Layer 4 of a small transformer language model trained on English Wikipedia (20 layers, counted from 0, width 128). Numbers have three digits each and are written without spaces.
A neuron's activation on a vector x is SiLU(gate . x) times (in . x), where the dot is the dot product.

Input weights of the MLP neurons that the questions are about. A number n stands for (n - 500) times 0.0015.
n14 gate: 602538637494399481435599655717500450463816626231568516305481560458524539536398547557507555430659602296312593516603435571308466642562391446427291537297670470714270503412509395279572460478581535435355427270406574396621577600420500546626506541563431437580365616571447531517281739405444496487486575558539328616668485384492433288537571412531460664638407500467378339481474626528310553594603
n35 gate: 643368549560305500500619641528687513507643440422400504384283493548510472552500407787436352497493564356580422622399462500510449500586493466685623489550470554406490374535399694526503452370616623444333526330378366632441585654595493471390641432641459620701544488497519581494493625617661373749631404813648378462476455410500484541796371465480453631402459440426276455472435408500369395551486
n51 gate: 503328717571291574407554627359565376506437629437552524472419510387548509630496455497550507535652403370470530382435595703463491554414648462465356422638339610500446512503550371387373356550460421523497327565552569258445535530494562433433541476413529602570325479512474508344384620414692520376559449461466558436433478468332456680494306529512454423506396472489607664549255208370579512668472
n59 gate: 558526624432529508640586555415424435414423482539651392469414591560547457661506435645463431565641486432429422326649484400503500558473438703498374484428352566427601654622458667444565422486479639593454604490528566529328589579528457462522464633481532477421437502470468498510441605554438445582373502500569622507495535431602613483614285408423593369513583488560624524483321312479525549452481
n61 gate: 507571395428385504527969251588702665679618446407532796559367428627604556565463488590683443413721364523491527268404443598401588351479608369260609664571547472542274138550322554462519521467628638540586559442493593463341398461425545476447461616511713580609469510780480597728307530486336386529520536431592534297406451241569561553724340421362483446508425504393603201538529335311531470565560
n71 gate: 575546545457468457481661488457492500573431520508479534576567393450492497600599443429494323448383468589407432426546532536446439639459389590510538479500554510427549595549494488584525538552466478438414528486580493563720523457450517582533506424418484472718466511416558477534483520557577512367610532606413574506486523409386583444542459393522450414470360586373611543526488694573395417484527
n86 gate: 509638421559323278390733583536464484470493555624446333593377559456462527640628185333528644308400616426542491527537607327526662602429532567643509359452408465615392518566422429494515544535402583541613417325468558521715600472656576446369620572659573319596486489335301562651471470627471445438402537591488482601456507517515661537466504504368520460557503387593298503448766545337455374473530
n130 gate: 529485458480426293530688342529458497721349469362619642537519441544571474572543402397447715449406559507701398548613453530576408536478463418662204389529421674587356639580492567390440325578545586477588560490563611472415454422606301304639600390569428577636438492394564593461470380403441377464583568488614231497558408489668585379477369683463524595440382404466589625444523567539464491598533
n132 gate: 662520394495563540470481306505374494747316519497382647426618464541445456640600522377503241361386587477553681453545529455605484438399449565470567485442447480703455654525640635550401591591474548584549691590467597332383442372393360592484645508613430557649510426525441535506492331512503530427443573506534564618513456409457639551503580606573627524550532612584667336534542536526419419523517
n182 gate: 409468572495355445589527560580495628537355440387456536456401531613358566452387597656477647583509273530777543470404430490521409457629544555514672556566265418515517511537571417613514445519476576381619483598447506546327446474445507644372490511453481515527544595440522592626544525515533394253476483566658628503623424395586582389534599473497216488541506576265333595484407476571503531418601
n14 in: 600387673456391456448686546534349281570815548397574489384439454468506495526578565446481522455548500367336418421626514500363607615510530483424412603225460534640444433406413387444528191515515504531548540432662557268630438500408549400734406497664293537652412607510436584594301528397554376616550558539426528573548390265352497282654540416480368542507421575370468406375531674602335631548584
n35 in: 597377515563435500445581561492719452655565535423478436425291419505717500634577585670555419470477550504524451546580458425598482562461434614691611554562407522599420524528472661467500398451651780272361537546528624626360589517541312517387550555577536649672550648397550503435475605555414343563522755681494306381451422352438461479700500617513600631553583436602403342443398431412372401503579
n51 in: 613250533575438391647457455464494570608488603356457408575347490343564449652412523477549567576329556428401598544462875497630591673396640575451388327342604418589592437433500464500299472428519568510459595551476641374668535357473524415477521603434494500545609492456606640532659570436530548503756607330567609466489487600461439451509476436404481669592454517615701462578419328505494465422490
n59 in: 555517425496442408707375425414477645554614401417493508488527447536442549489471612503490506415429420618535493446549485578638536554515545538385512511662544556419456446658569601446442307570482528454522666570431445525508552639517511563465552522425549617415515530519516461418448462502383379462475522437422374423417408506416488577460706438340515441664577637461409412529653732518419552403363
n61 in: 404627605480541301608365317443357428566427368597388419472403589491446450304546646774732496454447305532348481627579615500492811520298297574721744348444437438508539444319457558754470389323533674490443586510518588562729419539465513597451766658541519484446792569328728372141591476646480508721624516461265575410532566479500405564538559553535517467735410571655381666449526491671234663410576
n71 in: 550485443520466447613559648428574574569530450495470530464511575523446476422457380461404400543443396489529514422462518402432439524449307480482472276384622498355538585601393633455359515560375443522563615545439250615484481508450541470578513396326605515486485506512474625507502525509483363451546510550599564525394530502324444500453409455406572495397337560480549449591516506531284486545530
n86 in: 448531386485477383396497503479452562612475565534467507613364493410423457678572358450494667337484583406641461604574633292524536521526552376564572376345482483619551573551522413583414513494463500601707409418302536551463627365655497511320560694671512365476567527488393561766473578600392529430599566476480512558378652428582409448612475374506573325588488338546467487346747422277406462374587
n130 in: 635465480549519519638576364550484557714333492522492557632409592521222571600545643596415530330473552402542419595544625469500443357577494424508587381528579491575442531569580470373408540462519639458558535622426399492526578308620397534534586328824355550439554407540500593535471533259435462478470515517604511545615601377469404464511266657526521307497453477514600630326473507686366441512401
n132 in: 425487483463474591473391407464481617484518485554518409555609567378627440467491585541667388487528438506483601518415453560425544483665477615407483484474555574437507467385405468377528518399583384346425361600417586477455478614498571476495398586638453543428564594408431465419687566599447388403366714517505517483425555557435365531500767346485520518500555446556505603513544465448619397469626
n182 in: 441750426490348524564604477449627386611304495374475606562423507502521632316258497561554566471535486561521393357536646426475545463656572442651632483635543405441491521451537429352802412491728690395579491563492433454399506448478447514441500530583391337532396522400362609564248545549415510451532658442680515574523665405442371358533475571484357643423532465285491585450387544556290521555534

Each question shows a token from some text and the vector x that enters the MLP there. A number n stands for (n - 500) times 0.0037.

" S": 543525422501587508555359514478526518457460487419490511478500500448510514486460574457469471490632534437503418540529496529421507473489442466557558493512538519514510520550388515511505425521509497383420512553530493565509467531521519562530328488570462461492437658501530428534546271505492485529538649494547554480481504576543525535489533496418533540525509515513524492516551488461496590510378
Which of these neurons fires most? n86

"i": 611566569499556486516344567447479461435489487445523488493552481374442509439480406473468517482545473472438476528480525549517499397458519503565522515524530430515534564470468496520410428419497500465514464415476498507443515411539525569470556513438477481484431517541613587426492509459524563475491593463466484413516543437499518540530541464613699538427511498536459446505508546419526421513455
The two highest activations, in order: n182, n130

" $": 507622479503483462617426329485461455600424559556612512531554510512500473550465534538536552491484445553522494363435541532544484499488454571656538474622605533479450542546595400465536466411498477452388499524584495516354485552461536604459616480610465473477508486562480441499404464486542500487506576426527532460533511535528541525481543514475571538525478545520513504502407489464437569432506
The three highest activations, in order: n182, n14, n130

" E": 529481409498636445520519559511423483453502637535416488524476531531481479534505579504484488522510633566546437514437494558471518534525498458487513490477500248531522500575460454552486504572443469407486477539545518535527544495479535543560413505474501453457511552509383465484510305560486493496430642584441502509512510496472491468531535474451571557475560473517490526480496505618476455565459
The three highest activations, in order: n61, n51, n132

"ap": 408587458499424612364480571475452462567472413490441476532543498594471516479482414455488489490369355527516491447539437533469441462499545545526492520582511650500428442499618620550501505494545390442471445506578460503467514450463432438448462522414476415489630450453515449503508604574453476504416596453486518550517512429482454514483518485558480486567420534500512544485611432421532577517508
Which of these neurons fires most? n14

"2": 670504575496400493452067473509524524468531417499472508514546499697508492527485570403519514509628669454478509511465499496588484446517480551459522541533509553502436631450588507511500476367480491413439487494503461543518495460513484449449546515450509488487527360473448450445557482543475452351453557459464430489473474498527537455466547443560535408551521495514450514500456492455480577421525
Which neuron fires most, and how strongly? n132, at about 0.11

" Dr": 455519464499481465471576452544570435585511607506338528508503491473444510461467480481499399520570450515468509457507468545498509510540549522595412457405444504505464456553345398498493519505431588481543508549583449443560493492478493596476484476532484534502434510503625509435571521460460470450440605489449469529442520549459552415534452404406506520469511471530551469526616547571447406485433
Which neuron fires most, and how strongly? n71, at about 0.13

"\n": 470524476503392580581100527556465496486555437492576490491466521522413470440476465538512496521557438540549498520477452443480504537531474570513538486537554417473484459467539486506485580576524513560546537461485502472450504530504527387512531560481523524513368415484558537467472477503606472483483639518598439532479470496495498512465520507479374542500507497453512476505510538513473569482383
The three highest activations, in order: n182, n86, n130

" The": 435491506499495498478387448599488445514508494475535555521481522516518527460505567622487495489610472390469488494490517514538491454484441517468564511552464412407414483482547460503543518519599468296504544621529533465446499547489492609548503517539483506534431603560627534515557534547458490441494657498515545491556528466460494481488570546459483544482466520514558522488451413516507549460599
Which of these neurons fires most? n182

"ong": 552518546497585509337262491402418496486511503443566515561530561455521537481462478478489480497442507388580559446490473534484515513529582536448480548514490495556463459493569514502486452524537554499442530416542561462502458473494510495467547499443479554469593513564530505485469604418422538510457580492495577444613501471632432413473417569549519509491413461519536528492638503537564577551550
The three highest activations, in order: n71, n35, n14

" |": 477513466500557470511044494517510529505473473529486515499514469656537529556510497499501476507550501566433501485506480520509499495502496508438467499512488391502554374508530473486490518577494531537467507471480508507458461515511499559691553474499491482518487299488488510492512574514470503506541617563527484539503514519512505508492583530524478509498460512487471503498595490475507456498619
Which of these neurons fires most? n132

" the": 441448477500474443506336471647483546463500466418486506533503512491478517452521480540478475496559485468495460476491536525553501508480520456366520521514481418462416525513514478553493509507526504487516495479501508452507523520520482712560524496467492471505440593558540512545501483537534496531497649545543511463592513457512480532530516533479486469500493499498484504505498488432514622477576
Which neuron fires most, and how strongly? n61, at about 0.041

" ": 473536438498507497506262503525502528513514440533538549501609506508521461497515528529471524507596485496498498494479499508493515499479499481529483523463477636438601468517700575506476469466505506380484555411484482485440480491496499512464508446522470497493535527512383542491548542549513513498499688551538510557500502522517494477472517536476574532502572496487523566517481499488480473522361
Which neuron fires most, and how strongly? n14, at about 0.088

"ron": 417528490506583531396347470459475487466597535498387426490539507440464490551498490552466496489508488468445587705513492412603523470487497524547545546578562580514570466519383471437529474515557623416536486500449526402336569513529516432482367430422503525510557536522540497491489532401499526458391567454451442521500528472474513507512494475558441470499593522481511560523520498580563465453568
Which of these neurons fires most? n71

" Co": 496452377505521469474315691516534507513453520436497518518485553465526468526509415476458530476617474619427485528533517488497487420501531593540465529595534435530455439533466501545513469517546498340585486584509544513520540475395493540464448594418476517494408619449433494442498372520518472396549590483471388447529506563599428543428482505500511458506463469529565493497615524418529469523463
Which of these neurons fires most? n14

" city": 521542584497459422507509592506449462508494522361555512518502496488582463507521453519552471464511570520621436557533460512477517481530437534596525457528488575529489452462392482475463510472484460412501474450396516440363532528489551543512497424536483516531548440459433387526456576474477460449439632421444449488478490380514514523545447476542401470494591497531490454507559587525524450471532
The three highest activations, in order: n35, n14, n86

"ć": 532449483505534612520323449434609506474472431425471485541407455359522517513550499520453452482537555419439487442501570554472516510479448550532414503592501614477525475445492503473430531510484540560590512498494545447510473500489512436489526503452478467528503513465407526537516703429491513505558635504521514472483490453511498521480446497578475471557504507558447558512461498453471381475485
Which of these neurons fires most? n51

"s": 515473547507570533472414487423543488506474452519450508546507500436514516470494547550517474503502419572490503489489478444461492511404462464526539517465489555552498491554509517461481577456454477428518525386540487563400478523561518549530461481542475456521720611512578533546490390527516496514535625468502446560418513631507503568522565534566511510480474531486476443495570458539477484533439
Which of these neurons fires most? n14

",": 512470455498416502525198412650533510529484392535502539466509515403498477476514539476540494467484507474527483490503488560460506514482502472614500500497531473481510514528394406483492519538501539544452517527462467483419508529547509420529552509467523562473630409547456438529495533539489492466508603544539579536573532522466490460500548510547584519528527517586488388479435533508540456524511
Which of these neurons fires most? n132

" Sha": 545474516496542511537494392441561459565500476495449529530453524594594491503446417529632507545602421490556406517494510472401476407553495513570558460518515452427483549474453478530530390523553535562460496580539511540563508420494513567418549552590433462492586643476527466492474353520454494483513608529494514450469496489446471476466490508511481470510457484491490452527527523536439522533559
Which of these neurons fires most? n61

"z": 529443521504613511519278419438517468505445509501404439470552504448484530448479505552590521487617589481459437446540500509459485455421474450594509460519531553568529448496494606449435575506517524490551521467557502523449524472488457480500499534401526505489543533519372482528520631413467571493598551600574594487523483552447509492577555449600449511498426480445414457516398476572510546476469
The two highest activations, in order: n86, n35

" G": 461485439499580504498346518525567515535436634498527525477495499385555513551498513487494461463667593551526532659486485517451476439455498542507563438450507518475550556478461475563491471528565497362529482482540551588580517529559478506557441533527407530494377546601456532484551409432549542540466614523493562389435512482487565486517463569536525460449508472497534508487617565618532551547401
Which of these neurons fires most? n182

"ive": 528404553500584505616390518457401467519495487490477484466521521407487505513548611489585504569564508527457505515479453598516517486510626544527557490550447408521515460462580475468609525473508438599446504494549502396521545518565543522495441627430530555487564464507570491490546678505516466524465593521467529568551439488465455433549536526533415503475568507559451471475538460468562515557524
Which of these neurons fires most? n71

"H": 438447358497482442478641474492450444524493446510536451451441515587501517543478548401462501496564702518450515478518472568492524459460533555559430488563525587573487538475576437463536537579482467467436565581527431571662559513493507511471447516481474527524412665479471510465504469489534494525461630564570451465505510452472571506364541476477587513483436479520525511537428420529565526494501
Which of these neurons fires most? n61

"84": 505481507497400435406235638490500532481544427525333493467491514490434529547483496529551476446376672520516490531431447389453525449518555494392575551417498599565515651523456530412523514518476488551494446514526528623539541480484477455470482476482524479543479545538448551484501462572384507479509598455571475506553503484532506452436481506578497512563528467542532512480579457460516551445537
Which neuron fires most, and how strongly? n86, at about 0.33

"19": 634447648502444398409198550481499548438550587517452483516514490582505498482501520486460529439398442499518489500416457477555488486497517548388565546542507592517438593515481523529507473430552550379445454438525476531581549413453454416540630518568518517529559493465343447515534557519403473496457558393541511446569455534556557465471589445553570496514569486527475507498587504515502362495553
The three highest activations, in order: n132, n86, n71

"Note": 457528609498459467497321572503535509478481456507520542527480465567467486515506453443487532483371329470572489437602449490537483531509463532554534516534395473501447453612596583486593438556469615505421491538496538459437645512470473431525542482540500494530500529455624529460448407540578464368513607598481500470389506538447540489469574455496355553470440507547529520483559405575504613537558
Which neuron fires most, and how strongly? n182, at about 0.25

"7": 595491556500429438483250472530571491455537398561434500509502485558526513543500555440485454488534668515521450432452469480524501455489469566441563510440476572543490630438555606477500446415490519446454470533500440563522611513539496435488478535399513546502535303539524473461514460522420436396524542384472464445489481436485519391510563482521496487536586465504517528519416501506501546417536
Which of these neurons fires most? n59

" lo": 336557527503462505493364395482467454521511495441447445477598543508566458532487517541496500554461535588525489446557521481491520519490553510597472501702503518433515532460420546502476510434490439582435555446436501497482494498404505535495384532463536500523531490512478485363446512474533448473633628470470484494496483474503524466438503602472542472484430475488529441490367593454512458521518
Which neuron fires most, and how strongly? n86, at about 0.15

" B": 443508543498478571531377568505552503534449518473555490487458504609545519469483565527526456499523513476523489616492457544496473514505549511494497454539534540545635515498473474572492474471460495225648487521518518527601469515437519524512576541519427435480450549468425495476518462539461437341498636592504580467538527458500537440552503594480520405482441503461501459475561517572547468560415
Which of these neurons fires most? n182